Layer 13 of a small transformer language model trained on English Wikipedia (18 layers, counted from 0, width 128).
Take only the direct path to the model's output, skipping the later layers: a vector added to the residual stream pushes a token's score in proportion to its dot product with that token's output vector.

Output vectors of the tokens that the questions are about. A number n stands for (n - 500) times 0.0035.
"ients": 332 169 361 474 500 405 276 230 591 365 520 481 528 476 316 642 429 443 477 634 560 527 500 212 406 448 413 500 607 448 320 500 345 394 345 276 552 458 281 332 618 320 403 396 554 514 544 466 497 470 543 306 554 755 356 606 616 643 417 365 520 314 611 424 539 663 500 166 247 618 552 456 462 342 615 363 433 517 434 759 461 381 540 491 541 333 428 436 491 550 361 371 588 439 390 217 301 376 485 665 618 605 345 356 420 619 629 424 452 811 545 649 419 399 570 977 634 509 590 358 693 365 548 508 296 641 402 466
"ges": 303 369 478 425 395 262 444 417 569 484 485 414 509 602 553 357 574 358 583 721 566 419 599 227 383 560 668 461 587 360 533 494 443 320 561 335 692 392 368 350 497 218 507 692 618 420 391 509 594 531 579 473 359 771 363 414 642 537 284 452 639 204 452 662 246 664 432 317 448 609 401 522 335 560 627 205 283 398 449 557 362 591 487 418 452 420 560 509 677 349 534 398 560 341 500 398 445 274 585 481 515 592 462 446 521 411 544 448 592 701 468 686 602 271 494 486 580 516 519 448 500 231 429 606 353 573 603 441
"ria": 300 391 418 588 376 290 381 319 290 482 589 513 548 611 419 652 204 445 639 813 442 446 571 249 532 610 565 515 445 474 333 503 431 442 643 568 352 423 500 471 386 425 366 543 641 646 379 414 486 457 319 574 504 622 500 585 563 567 350 486 508 334 447 455 508 537 614 264 541 612 406 411 408 246 560 405 580 551 277 526 394 558 360 557 481 331 690 497 349 528 599 355 486 540 395 474 518 414 484 621 510 634 562 491 587 497 526 554 363 655 538 525 603 372 509 728 605 630 544 446 685 379 448 581 458 680 456 403
"-based": 340 531 461 476 557 510 478 409 552 518 582 447 359 483 565 485 456 464 392 716 535 602 496 359 485 508 604 336 444 513 498 583 484 394 510 308 488 495 500 298 526 471 497 474 594 609 257 479 537 446 498 492 458 517 403 512 454 500 536 538 415 486 463 539 440 542 586 362 481 458 606 378 416 523 643 454 523 487 431 602 491 582 586 677 592 332 491 544 307 407 569 426 464 508 502 491 513 383 486 494 505 688 344 356 525 492 641 498 440 610 521 745 491 422 589 446 519 402 558 384 494 280 432 562 492 631 380 540
"se": 393 525 358 487 445 408 492 446 570 390 507 512 518 718 553 720 577 461 670 550 522 422 464 355 520 482 500 474 698 468 519 630 414 603 426 295 571 472 345 458 545 377 379 539 474 727 504 443 399 478 519 483 301 672 218 444 760 569 513 438 475 605 572 486 384 496 561 330 507 525 512 467 550 489 644 462 405 507 365 446 619 483 762 433 367 512 408 427 256 612 407 573 470 435 505 641 609 553 605 652 608 529 542 457 756 423 441 440 274 447 589 699 466 442 386 606 534 354 587 360 595 417 227 567 391 526 481 478
"ist": 458 610 613 419 577 420 684 469 405 573 734 350 369 558 507 678 474 543 495 492 646 338 490 374 535 549 426 495 480 500 517 485 456 609 428 561 483 423 326 364 338 493 329 346 541 526 370 341 525 432 677 338 279 548 413 471 486 581 398 542 398 496 584 710 395 620 543 346 507 480 643 415 500 588 600 569 439 558 366 446 594 585 605 503 365 561 425 515 614 500 535 437 485 543 458 385 446 409 346 308 571 491 545 617 554 590 513 579 483 369 534 743 494 577 439 504 513 394 576 384 485 505 437 517 287 476 418 569
" one": 537 550 483 620 462 394 443 362 493 610 485 431 505 526 436 418 505 455 522 462 518 496 445 533 510 566 433 538 498 461 552 473 544 496 592 439 431 389 419 320 460 382 546 630 504 579 497 347 459 520 613 464 377 464 408 533 579 545 535 439 582 358 574 554 595 571 564 365 467 441 492 382 553 506 654 468 402 539 349 528 422 535 448 582 457 564 539 650 517 548 649 492 496 563 465 549 514 570 498 537 588 624 537 502 524 444 443 511 363 484 462 687 410 395 483 664 457 471 500 455 573 368 491 483 473 553 555 573
" of": 281 502 509 617 600 453 618 556 384 563 635 513 619 465 576 411 559 360 372 449 614 635 647 536 317 568 538 531 529 491 545 477 604 551 600 534 525 513 541 469 378 519 456 489 476 561 399 572 502 486 523 305 380 617 466 557 513 625 489 633 359 471 536 450 662 477 488 305 512 410 411 582 378 361 436 555 372 433 309 397 578 495 420 601 467 605 443 539 322 394 564 456 536 641 420 535 512 415 518 468 433 568 522 490 454 476 542 541 361 463 410 566 386 548 560 593 646 572 417 359 446 403 482 406 469 559 471 576
"ius": 338 516 486 619 345 335 515 442 572 375 554 468 572 524 527 573 396 503 382 605 447 345 619 233 456 510 519 500 523 540 392 557 399 425 712 409 462 405 290 390 557 478 316 621 485 619 381 362 335 534 618 536 373 601 419 616 748 509 543 503 431 405 522 534 477 515 798 389 428 479 575 365 411 317 576 585 385 567 409 570 500 566 569 500 535 525 473 471 615 605 453 561 574 593 378 541 374 344 530 516 614 756 468 431 448 540 489 462 475 554 689 640 647 443 588 630 597 328 589 435 636 400 492 383 414 558 743 521
"ebsite": 465 406 385 376 360 604 483 186 567 566 642 399 360 538 641 424 625 548 507 644 422 483 761 130 315 518 536 630 480 457 490 690 329 535 582 259 427 257 273 290 513 644 383 664 761 461 322 504 575 382 445 363 290 612 316 367 466 570 673 423 592 336 619 524 483 744 747 423 197 668 485 458 404 657 486 500 458 602 421 443 256 468 606 717 284 449 768 451 325 600 736 519 534 577 621 225 417 371 397 602 557 542 287 573 699 743 366 675 691 705 604 724 569 475 456 424 511 236 446 671 572 323 537 552 475 480 405 451
"ide": 491 469 540 354 403 496 636 439 514 396 547 459 584 329 587 707 546 587 506 347 535 531 466 329 453 532 375 544 392 632 473 470 381 588 456 351 522 371 290 481 404 335 487 821 587 494 406 410 453 367 645 438 406 599 459 457 647 649 610 446 432 543 561 514 478 688 597 248 402 458 537 570 450 331 592 550 494 504 445 332 503 396 570 619 202 584 557 539 420 465 554 354 541 812 443 580 528 447 407 418 611 631 470 568 682 626 302 690 551 603 468 699 500 398 562 723 437 332 555 550 438 453 535 532 510 333 424 508
"int": 496 331 272 490 423 409 390 391 532 344 519 456 431 413 587 443 565 410 524 453 512 390 482 262 371 473 525 672 556 468 521 497 312 591 469 388 354 429 290 297 380 467 345 575 418 535 454 468 485 474 577 422 362 470 481 598 478 503 611 634 428 464 541 531 465 568 619 330 418 452 349 500 445 476 649 368 508 530 298 428 198 532 420 573 453 369 595 584 346 572 489 518 620 495 299 408 517 529 470 479 620 523 353 535 524 628 753 519 457 488 400 576 598 434 712 531 605 442 495 488 706 511 482 617 481 485 413 521
"ver": 505 454 508 469 273 445 624 421 451 537 464 533 579 616 549 454 500 448 556 616 506 459 467 323 561 706 525 627 453 381 695 535 380 511 351 554 347 409 633 319 346 470 268 581 409 583 536 615 508 546 760 427 460 683 400 433 583 733 572 518 339 530 352 441 479 523 507 311 370 563 515 361 448 627 660 364 368 606 365 420 480 508 588 622 485 629 521 611 305 648 721 493 537 456 450 486 602 533 586 410 601 514 489 384 543 565 640 309 484 512 481 681 461 404 591 418 561 596 425 530 612 397 376 639 454 617 482 581
"ot": 565 590 399 430 465 310 369 461 518 621 648 520 408 411 431 608 500 398 480 503 551 482 521 340 257 695 507 536 454 514 522 532 504 460 563 335 535 490 384 435 498 418 470 631 344 659 497 431 415 477 679 413 423 479 492 531 440 495 616 458 455 576 521 534 471 382 479 386 476 456 608 470 308 643 491 261 594 349 503 628 420 565 689 636 406 583 503 532 475 546 573 497 567 523 400 528 540 495 552 521 457 560 534 472 564 413 472 527 372 547 531 597 558 448 519 566 542 476 663 408 534 534 585 615 600 658 620 438
" un": 446 523 507 466 442 460 538 394 531 551 440 536 508 527 412 494 481 486 492 624 547 576 532 533 475 585 554 391 530 531 544 384 567 552 454 449 397 478 495 441 482 429 426 485 415 561 451 601 472 551 565 470 381 589 545 643 554 597 465 511 597 455 498 571 464 495 481 387 441 526 472 431 396 587 500 483 436 561 515 446 514 619 567 532 464 442 456 486 469 494 578 394 491 453 489 497 427 487 619 445 504 567 450 493 468 482 510 638 500 521 483 665 519 383 443 659 447 401 455 523 502 428 468 423 484 519 556 410
"ars": 530 400 487 446 342 424 325 407 521 359 518 523 529 528 531 444 514 552 538 580 724 398 362 298 396 566 423 548 465 345 515 366 330 516 513 330 336 448 346 367 444 384 565 450 638 500 463 508 432 548 520 487 435 654 456 630 404 702 610 353 463 235 613 405 473 456 391 476 350 721 621 534 422 597 443 439 444 555 358 464 343 397 511 568 324 532 416 505 368 551 596 465 527 441 468 450 503 388 704 420 569 624 497 525 561 527 505 622 549 590 500 682 525 489 374 478 500 553 474 383 722 473 588 459 460 611 388 370
" These": 279 457 528 522 529 429 496 276 448 443 618 492 439 495 377 486 452 469 609 590 594 478 628 348 475 625 479 451 454 424 476 520 526 486 363 431 512 333 306 274 598 333 551 626 565 542 546 554 522 500 436 519 437 598 425 450 500 524 446 511 417 363 402 487 394 664 657 483 532 532 569 320 471 371 547 427 540 620 371 420 395 568 478 688 560 463 617 549 387 444 671 525 561 477 539 394 412 452 482 550 545 641 366 401 533 532 571 484 576 665 403 510 581 486 399 637 571 330 535 492 487 367 476 567 325 679 406 635
"ange": 453 406 450 541 373 371 457 292 500 488 541 395 612 654 521 548 602 533 619 399 647 469 583 262 270 735 683 482 538 445 461 477 445 454 461 329 453 615 477 381 524 394 387 630 592 389 566 572 547 316 481 416 443 589 566 514 701 500 511 522 486 575 597 553 516 732 537 301 518 534 629 446 303 654 522 426 574 554 539 691 443 592 549 587 459 391 641 526 670 433 630 434 514 511 274 599 271 468 429 766 603 713 403 260 587 524 414 677 511 772 392 765 516 417 548 657 555 377 383 601 680 452 329 571 431 616 481 662
" that": 441 491 413 526 478 388 612 468 377 698 614 453 490 404 613 575 588 405 562 516 563 575 585 530 556 598 593 449 612 457 552 511 536 568 697 325 483 400 438 362 582 436 554 577 467 657 409 572 472 509 487 369 449 491 478 570 540 550 415 498 517 297 518 559 524 532 520 443 494 422 436 333 421 518 494 598 464 593 483 525 531 545 529 585 498 417 447 371 382 508 636 448 567 594 534 626 632 383 614 455 565 678 485 424 414 532 570 572 374 618 564 619 417 424 602 519 534 430 397 440 451 401 619 459 503 487 671 605
"ould": 555 539 593 581 316 405 652 265 627 334 608 423 562 527 435 617 328 503 422 438 703 353 741 235 407 722 321 578 398 435 606 372 515 445 589 351 637 422 387 253 517 359 453 569 427 608 430 670 532 494 432 448 557 487 441 333 621 614 575 564 582 329 385 589 570 509 558 328 426 509 520 313 529 432 691 494 353 596 205 610 452 515 592 548 430 331 595 642 492 530 801 483 532 691 468 658 534 379 610 588 391 610 447 427 568 641 415 594 590 651 509 681 520 466 579 754 553 366 683 396 669 430 610 562 474 658 585 657
"ellow": 506 527 493 532 594 234 525 257 607 338 607 404 575 706 234 476 616 312 338 677 522 520 663 230 398 629 500 421 423 517 659 727 500 402 438 256 349 586 213 394 601 541 484 656 634 544 456 450 435 417 565 267 576 490 337 455 486 453 297 663 578 564 521 634 526 648 573 378 405 517 676 583 355 711 557 483 546 749 164 307 405 601 645 676 364 390 511 497 518 525 537 313 380 527 548 486 299 422 606 537 368 743 364 456 857 557 722 460 458 739 360 766 507 334 695 582 401 465 431 326 495 458 554 527 460 655 455 354
"iv": 547 441 659 532 466 576 500 431 482 326 564 308 283 451 643 690 561 374 712 599 514 515 472 332 536 533 471 609 525 513 558 541 438 508 558 442 491 497 358 350 488 362 336 415 497 555 586 591 432 691 495 468 428 511 374 579 550 700 564 480 533 543 508 525 661 618 560 443 290 518 511 457 450 411 571 433 561 490 256 610 342 539 402 565 409 452 384 580 427 369 582 373 440 415 299 458 461 477 368 348 506 665 552 455 425 412 516 525 404 560 619 717 511 489 519 560 545 500 601 431 636 505 419 620 297 584 652 397

Each question shows what one neuron of this layer's MLP adds at an activation of 1. A number n stands for (n - 500) times 0.0013.

n234: 597 349 530 424 587 476 667 517 623 378 436 624 540 380 480 463 559 405 455 406 178 470 420 463 442 462 417 683 339 491 459 699 525 418 540 433 403 545 405 494 556 566 399 622 435 470 580 415 509 544 429 511 302 500 550 553 497 494 306 452 491 666 615 511 509 551 523 386 515 511 382 669 601 494 596 270 580 420 606 483 459 577 359 480 512 494 586 413 559 565 419 414 460 671 482 494 497 494 595 481 576 500 250 520 529 531 491 574 657 310 590 564 360 606 727 323 518 402 598 582 472 626 456 607 373 379 412 626
Which three tokens does it push up most, strongest first? "int", "ide", "ebsite"

n380: 675 589 440 453 434 412 597 596 616 483 581 641 338 494 517 515 506 563 766 518 421 447 599 460 488 509 382 592 717 506 514 558 437 553 450 441 458 488 425 316 533 405 509 514 431 588 516 378 536 305 503 631 410 658 526 500 416 374 462 359 461 474 628 711 601 610 490 446 595 405 322 471 656 514 480 292 618 533 570 522 512 577 665 622 587 564 361 412 376 551 598 524 429 535 594 541 448 653 429 404 544 392 390 392 500 552 612 521 560 460 512 547 604 517 509 403 500 457 424 647 308 425 480 616 416 313 412 560
Which of these tokens does it push up most? "ebsite"

n270: 643 607 464 302 542 484 471 465 415 422 530 477 390 438 460 362 485 551 549 526 510 471 603 436 326 361 464 508 629 498 427 541 491 482 600 462 457 567 460 430 612 600 503 515 495 500 548 384 629 436 478 540 574 444 530 560 500 569 616 728 460 469 478 474 524 531 603 508 515 449 309 591 511 564 450 479 417 643 582 512 435 536 302 555 443 463 621 567 498 637 542 438 573 597 604 611 606 405 461 448 410 596 618 520 472 437 624 502 439 562 299 513 508 660 485 519 518 485 375 467 429 483 551 778 430 315 599 495
Which two tokens does it push up most, strongest first? "int", "ebsite"

n503: 508 492 492 241 491 547 579 614 406 595 507 321 530 628 500 491 516 492 548 588 451 573 537 631 643 616 487 497 495 536 405 390 507 593 448 503 517 511 601 516 551 503 645 454 388 574 468 397 702 422 436 583 480 421 548 601 581 417 482 403 679 617 531 442 401 513 569 304 508 480 556 563 344 401 505 382 512 561 500 616 259 481 460 316 560 469 409 652 465 632 524 467 451 523 521 497 440 540 674 457 358 511 450 431 573 515 549 416 364 612 368 473 247 485 479 497 433 524 534 495 592 389 575 540 576 683 577 578
Pushed down most: "ebsite"

n259: 455 389 461 469 497 578 574 503 602 484 494 481 538 596 521 504 373 447 491 505 384 425 580 462 514 351 512 645 556 591 438 491 523 453 438 520 417 442 577 662 599 500 526 533 491 638 383 548 344 481 493 441 612 342 440 629 427 456 397 479 630 313 565 554 493 603 490 647 440 377 648 446 539 456 527 372 478 579 473 464 547 387 500 482 627 556 459 515 467 554 620 520 571 581 380 643 495 500 577 443 463 552 493 466 412 449 574 444 423 420 580 564 388 596 521 467 566 409 556 439 547 545 493 373 432 561 443 524
Which two tokens does it push up most, strongest first? "ius", " that"

n401: 521 336 529 527 513 584 467 628 622 522 452 573 644 491 486 503 377 477 651 395 605 384 489 452 536 642 394 572 517 475 471 500 573 551 681 569 435 532 529 638 684 509 550 365 456 629 538 509 750 553 380 361 361 350 430 526 399 497 522 579 477 436 506 707 615 370 356 364 365 564 552 646 488 439 610 465 675 418 534 621 316 579 421 399 432 608 712 460 450 420 474 398 497 428 576 672 325 347 425 462 400 452 428 569 344 545 454 530 205 402 441 473 577 435 459 627 356 529 537 468 563 532 626 466 551 423 465 542
Pushed down most: "ver"

n190: 603 451 469 458 486 593 681 569 474 602 516 469 436 316 531 454 405 459 544 553 290 637 483 634 465 400 555 575 432 532 497 435 452 540 559 449 628 604 586 441 584 603 568 527 578 569 585 444 587 386 448 422 441 544 595 451 535 593 495 544 545 497 437 390 511 427 631 495 606 562 519 373 456 500 510 516 488 492 472 532 555 603 369 577 558 248 535 448 644 497 447 463 465 434 477 380 584 393 439 403 586 582 386 426 475 401 450 634 460 457 380 466 333 438 363 671 571 578 528 396 433 492 510 327 460 514 770 400
Which of these tokens does it push up most? " that"

n113: 541 535 523 565 654 488 470 613 562 436 610 486 281 509 491 439 448 512 512 272 740 579 613 332 732 597 573 336 595 553 380 610 487 385 515 545 163 361 455 437 610 477 654 555 526 533 360 489 400 381 514 479 419 516 480 523 618 595 642 567 486 405 402 310 357 459 416 571 546 591 424 368 432 581 568 610 637 419 550 545 405 626 592 483 605 354 494 318 437 627 446 543 533 440 486 347 400 387 478 441 530 509 489 460 487 398 626 497 539 449 509 467 541 586 664 481 462 610 587 375 554 563 411 436 413 539 451 574
Which of these tokens does it push up most? "-based"

n227: 511 619 416 572 527 539 519 584 451 578 284 503 492 722 505 584 670 546 555 388 433 412 513 452 573 567 415 346 455 497 449 489 493 281 673 455 566 380 482 473 495 455 475 529 383 389 467 409 494 462 598 485 617 441 519 480 432 478 546 334 434 581 545 600 441 380 613 495 397 430 354 395 468 405 409 544 416 306 387 563 719 451 565 468 541 653 489 566 423 583 519 559 568 490 484 667 461 544 354 427 467 688 636 548 462 539 474 430 525 417 577 347 527 712 568 353 578 464 569 580 586 479 345 581 489 637 476 515
Which two tokens does it push up most, strongest first? "ius", "se"

n393: 431 410 523 595 642 433 517 536 548 546 497 344 349 467 617 485 432 410 554 413 691 520 558 568 442 279 545 515 552 484 397 543 458 477 491 494 482 349 602 369 411 390 662 554 551 233 484 428 592 387 643 577 421 573 534 388 660 410 564 591 412 460 470 428 529 523 361 486 415 328 372 506 437 364 768 668 621 444 516 339 557 632 632 408 511 566 515 536 335 509 511 636 438 551 334 487 580 514 455 433 682 339 592 494 518 551 508 526 444 403 477 538 588 462 469 463 642 537 528 425 482 500 517 599 431 604 517 329
Which of these tokens does it push up most? "int"

n59: 621 472 420 563 492 283 526 524 500 535 484 715 667 522 441 381 420 337 424 513 508 353 575 425 511 423 513 516 645 579 439 419 519 516 505 442 369 445 382 419 490 442 388 428 508 484 423 464 612 464 414 495 414 522 598 435 514 526 517 562 475 562 613 544 404 505 523 398 541 630 677 568 594 632 385 518 514 452 706 527 437 451 495 480 440 457 407 563 461 557 467 408 604 591 443 461 560 575 495 389 608 508 386 378 537 554 397 402 412 356 395 447 411 420 562 752 553 544 513 597 558 568 510 678 601 473 556 669
Pushed down most: "iv"

n343: 500 554 498 607 493 590 515 470 556 527 521 476 584 594 551 542 442 457 656 474 551 485 482 362 447 453 457 531 438 417 441 506 447 619 500 555 631 476 776 576 486 487 442 417 539 590 632 583 570 418 389 463 502 510 504 550 356 412 545 461 581 556 481 470 535 545 469 534 515 520 532 520 514 393 419 502 674 496 485 612 336 617 466 443 489 577 511 545 528 545 548 435 414 496 511 494 415 560 585 553 439 493 411 434 544 475 454 470 478 440 583 544 452 510 491 596 626 574 632 652 538 545 599 625 490 541 453 463
Which of these tokens does it push up most? "ria"

n144: 590 555 640 435 440 616 634 626 431 512 398 491 187 516 491 465 403 689 518 472 534 655 500 527 654 600 393 783 565 450 494 494 340 478 397 467 413 509 586 395 598 616 494 456 579 488 409 329 609 570 352 569 424 523 606 495 532 682 552 295 479 247 592 408 494 657 452 416 543 590 679 677 662 424 431 518 517 550 361 644 451 576 506 629 373 530 503 343 506 471 563 609 529 448 609 422 274 368 445 441 633 447 581 494 616 631 408 486 468 594 324 506 660 553 418 460 438 436 559 578 540 457 466 523 342 603 494 529
Which three tokens does it push up most, strongest first? "ebsite", "ars", "ist"

n43: 688 511 475 292 420 366 515 340 569 500 472 384 427 515 511 518 506 483 434 494 393 448 574 314 313 567 637 553 519 410 394 380 349 428 573 397 440 483 506 467 538 682 395 489 582 468 608 561 473 494 205 485 473 616 525 487 269 446 484 546 541 534 442 585 444 665 532 472 412 454 729 598 660 571 447 420 606 427 555 568 392 503 517 648 606 472 564 461 508 500 547 409 552 425 599 559 468 597 535 460 632 486 272 570 608 376 588 468 603 511 586 529 471 530 644 454 415 551 431 687 455 667 540 731 431 446 508 449
Which of these tokens does it push up most? "ebsite"

n447: 521 380 424 553 631 419 468 539 469 365 398 503 548 500 513 391 443 586 603 473 425 513 583 431 363 650 176 513 617 475 503 445 536 575 481 556 602 426 495 667 557 495 508 578 390 457 473 549 511 482 495 476 489 674 547 625 549 675 366 379 442 526 447 488 438 566 594 446 453 396 360 540 506 448 562 640 610 597 490 447 489 523 575 562 553 525 481 627 510 511 487 534 560 505 432 537 452 639 500 584 565 657 485 423 574 500 721 323 443 444 508 516 545 384 357 514 594 516 615 541 656 406 453 481 418 536 310 606
Which of these tokens does it push up most? "ients"

n215: 731 419 487 577 468 420 428 469 510 591 366 627 650 532 428 392 530 600 549 445 616 544 445 452 572 492 592 567 584 531 678 454 512 575 644 579 477 524 526 415 482 513 535 451 481 569 500 484 591 578 454 557 523 500 468 697 715 522 390 459 631 400 503 424 642 609 433 594 446 446 429 412 454 611 543 527 510 480 466 464 509 436 645 492 626 552 461 540 536 639 587 452 347 531 548 566 593 698 296 465 480 489 553 409 515 384 432 387 690 550 426 619 601 370 425 430 406 353 547 455 460 265 495 411 421 585 532 676
Which two tokens does it push up most, strongest first? " one", "ver"

n89: 573 468 537 388 398 560 402 721 493 321 415 473 536 545 600 438 457 369 419 653 574 467 535 470 530 445 379 560 490 559 555 621 291 620 662 495 528 446 342 566 520 633 548 666 250 361 592 508 548 390 546 442 327 548 503 488 486 521 429 626 415 460 590 415 544 599 560 447 548 601 531 435 523 415 600 554 455 368 518 533 656 418 386 513 405 560 472 520 616 593 594 666 439 363 481 601 503 382 515 572 647 448 471 561 497 523 451 564 400 478 513 516 546 505 569 538 538 559 523 670 440 541 596 540 313 601 553 508
Which of these tokens does it push up most? "ius"

n285: 589 532 502 433 523 500 552 515 565 453 434 534 679 466 567 491 460 619 528 583 443 435 550 331 382 452 549 515 564 435 498 547 335 666 469 485 547 517 525 561 356 415 511 522 489 522 496 515 552 372 514 556 447 504 443 613 518 447 514 498 477 509 634 574 518 551 517 561 509 504 442 543 500 445 563 504 546 566 512 535 507 417 439 441 478 488 300 599 534 531 510 394 459 597 585 524 485 457 476 514 361 413 295 473 514 400 471 387 535 583 524 531 526 578 411 636 452 665 546 577 520 546 519 563 598 500 530 454
Pushed down most: " that"

n266: 520 648 654 531 549 586 477 461 626 521 399 570 589 542 335 532 508 514 480 649 491 588 500 719 658 503 432 399 473 519 572 365 536 480 376 612 650 503 486 519 495 486 430 382 408 526 388 690 412 492 484 464 473 635 378 616 450 567 413 340 657 489 581 576 523 328 437 442 573 500 623 739 509 637 497 539 557 500 557 549 705 450 650 563 390 486 506 524 566 556 571 442 430 418 556 582 625 590 585 509 436 591 426 470 375 497 549 596 485 607 452 580 415 497 414 549 537 387 353 687 406 476 439 195 429 441 578 355
Which of these tokens does it push up most? " un"

n478: 378 505 541 295 450 447 444 453 451 597 441 628 506 468 546 362 533 375 390 514 539 436 571 318 399 557 544 671 511 456 554 607 397 675 503 519 360 593 741 639 588 540 637 513 516 450 617 470 523 443 466 426 597 549 300 341 412 280 526 607 455 601 492 503 635 467 408 530 557 404 534 494 442 484 532 333 546 469 447 487 564 454 413 559 412 450 517 695 454 534 505 369 349 549 446 554 608 497 415 535 490 295 626 513 624 479 606 470 418 581 511 480 401 385 438 417 536 500 558 519 629 506 397 491 588 511 635 639
Which of these tokens does it push up most? "ver"

n392: 542 541 544 512 316 369 609 551 586 497 527 257 643 459 450 587 731 497 608 466 628 705 497 459 650 412 542 387 391 640 471 512 366 400 485 442 484 539 569 564 523 408 560 386 592 622 519 471 544 729 531 511 430 661 299 484 441 512 416 446 532 390 652 296 619 533 483 515 479 618 609 548 462 488 652 485 533 638 494 297 503 397 473 582 530 408 479 569 598 469 494 327 511 553 349 646 314 432 279 468 441 500 445 512 642 401 627 382 546 583 368 476 434 511 441 471 443 318 407 690 414 561 488 494 457 444 503 447
Pushed down most: "ot"

n470: 531 457 599 330 557 357 443 468 472 509 626 472 490 566 597 489 272 614 684 437 582 396 526 566 567 350 453 589 668 542 500 565 540 551 602 521 601 581 650 327 749 626 624 518 204 547 396 491 695 398 577 373 543 538 439 467 506 340 602 584 398 654 554 337 379 565 573 399 472 409 526 242 562 414 552 522 419 526 446 449 585 580 653 384 400 623 599 601 544 276 437 558 518 620 623 559 660 574 401 490 585 610 512 460 540 488 377 589 394 523 484 513 525 479 611 547 448 568 714 518 434 476 657 539 527 529 436 710
Which of these tokens does it push up most? "ould"

n159: 541 587 519 550 429 464 492 284 488 411 505 416 360 624 471 430 256 522 440 517 533 381 416 459 366 425 519 592 576 453 610 555 385 522 748 441 451 533 437 468 448 571 415 536 690 506 393 396 469 538 505 545 550 590 449 405 497 438 467 465 561 655 426 658 391 574 713 605 339 503 583 591 451 608 546 289 596 528 489 565 598 419 481 404 398 590 458 451 492 480 553 592 617 647 397 400 569 478 382 526 472 431 337 382 541 389 518 424 334 439 621 489 549 508 581 641 442 541 526 650 533 494 408 419 505 374 592 407
Which three tokens does it push up most, strongest first? "ebsite", "ius", "ellow"

n127: 582 578 387 536 494 472 577 549 425 500 427 438 459 514 524 505 500 420 468 478 494 500 380 700 381 287 400 359 518 549 275 505 569 453 508 658 404 611 557 526 541 510 567 518 682 483 412 489 404 465 628 546 439 474 505 481 579 615 660 665 550 656 487 384 591 532 515 375 336 472 446 607 434 476 540 557 600 425 482 461 677 471 671 542 435 479 370 610 616 438 416 505 518 617 433 592 633 551 607 396 426 407 518 590 462 603 322 502 520 473 410 398 440 477 382 532 539 619 408 658 602 415 640 574 636 393 423 505
Which two tokens does it push up most, strongest first? "ide", " of"

n451: 548 547 525 531 554 551 338 465 368 664 440 619 639 521 617 615 715 563 344 426 321 314 714 510 483 492 478 378 433 500 574 506 538 590 472 527 462 467 594 527 555 403 433 468 368 582 430 440 372 514 426 505 509 400 530 510 543 296 476 531 465 494 484 383 446 436 401 371 470 466 610 531 529 652 565 675 474 489 696 476 468 401 621 544 464 538 394 555 464 468 387 555 458 319 530 581 424 367 503 607 421 562 590 745 665 458 516 544 460 541 492 245 570 407 530 578 543 547 570 467 482 386 434 450 365 544 569 453
Which of these tokens does it push up most? "se"

n57: 565 546 686 648 298 503 531 409 486 490 541 538 581 400 462 484 351 655 659 657 320 508 452 513 380 648 564 534 623 568 477 618 495 692 492 650 722 582 500 553 425 515 559 473 538 510 507 490 294 584 505 530 442 589 454 569 386 345 418 413 591 477 530 490 576 518 434 455 492 432 484 549 449 536 467 477 453 574 653 556 605 407 444 620 523 520 403 626 407 465 498 428 439 599 482 592 513 597 380 516 510 567 403 482 525 461 549 392 582 531 636 547 392 471 386 566 536 569 500 505 455 522 630 540 455 545 624 387
Pushed down most: "int"

n318: 422 623 497 494 518 357 346 478 530 482 468 418 340 520 476 541 522 546 343 430 612 425 472 621 537 432 632 317 487 508 508 648 412 539 405 479 549 616 577 414 474 647 549 510 576 444 449 384 535 445 620 610 512 526 693 456 617 552 668 503 545 410 413 436 542 497 417 451 473 313 503 352 465 467 454 500 518 545 426 429 613 508 508 581 566 516 528 520 688 486 602 572 325 319 391 443 433 733 549 512 523 564 511 465 363 495 505 467 806 536 583 522 475 558 454 571 353 470 551 495 602 527 514 390 428 733 419 337
Which of these tokens does it push up most? "ange"

n364: 394 511 279 533 491 503 615 450 453 364 527 426 416 671 602 498 636 459 648 492 411 589 424 390 461 457 473 455 291 516 487 475 460 570 542 599 664 541 423 479 334 566 492 479 609 402 464 382 652 456 409 512 444 637 519 444 483 473 554 684 397 443 629 538 559 379 528 397 566 422 595 636 665 454 516 552 525 590 569 534 552 533 424 390 362 460 593 526 402 586 492 359 443 456 522 472 442 544 446 228 513 320 484 505 503 560 529 442 489 553 616 413 506 605 459 213 409 522 524 599 513 503 361 396 527 615 546 696
Which three tokens does it push up most, strongest first? "ist", "ebsite", "int"

n229: 426 509 486 503 516 500 589 573 505 428 568 335 557 681 634 372 405 529 602 515 586 538 457 500 482 417 681 306 382 525 583 564 652 453 265 367 418 541 407 634 519 348 541 414 448 369 403 474 445 619 503 352 316 464 439 484 448 500 407 480 517 558 427 486 891 334 406 529 407 497 354 488 491 410 363 506 389 464 545 676 694 543 491 629 573 494 614 509 566 597 500 729 672 423 572 500 553 526 555 466 495 544 491 594 440 481 644 516 353 470 450 530 526 500 442 456 510 552 395 312 433 547 546 626 562 409 540 478
Which of these tokens does it push up most? " of"

n209: 495 528 550 481 510 310 554 451 526 541 586 476 600 566 502 645 481 626 428 524 356 517 469 410 493 554 526 439 670 534 608 457 426 605 537 484 513 411 456 533 520 451 412 509 536 442 371 486 655 586 391 561 569 534 429 472 493 599 572 498 560 528 357 556 407 545 585 582 622 541 532 493 449 441 519 524 562 517 403 498 596 380 417 502 618 435 412 648 462 612 526 437 500 565 585 464 640 593 549 426 297 606 530 383 428 303 486 571 404 511 555 498 418 420 535 613 415 457 674 421 566 394 429 510 516 418 519 558
Which three tokens does it push up most, strongest first? "ould", "ria", "se"

n224: 407 621 492 525 641 348 741 376 410 526 488 516 544 354 423 431 414 406 731 461 453 558 485 554 589 650 503 464 516 549 274 489 465 599 597 468 591 571 479 505 477 526 511 396 524 613 419 556 335 535 441 515 474 533 556 483 427 535 515 617 510 519 610 579 648 666 325 423 505 395 585 541 463 497 468 386 593 542 594 484 397 390 540 569 440 521 453 383 597 594 577 485 497 323 686 480 497 473 487 326 492 401 526 399 562 433 476 425 447 688 571 566 497 347 618 474 532 299 450 455 578 335 376 386 474 565 575 582
Which of these tokens does it push up most? " that"

n118: 527 484 562 417 391 326 486 435 561 453 351 551 519 617 527 419 446 470 486 375 539 544 591 473 514 404 552 489 390 552 460 682 542 387 359 429 418 470 453 728 520 390 465 430 629 406 457 553 548 497 572 387 701 451 387 381 449 446 467 565 623 328 568 579 405 639 597 479 465 610 662 585 537 470 561 579 540 324 437 318 586 527 449 372 470 581 405 386 513 466 561 505 410 462 551 472 568 272 503 546 387 505 585 559 664 513 448 520 657 548 631 575 432 487 508 421 552 538 361 391 334 500 516 429 361 591 500 385
Which three tokens does it push up most, strongest first? "ellow", "ges", "ebsite"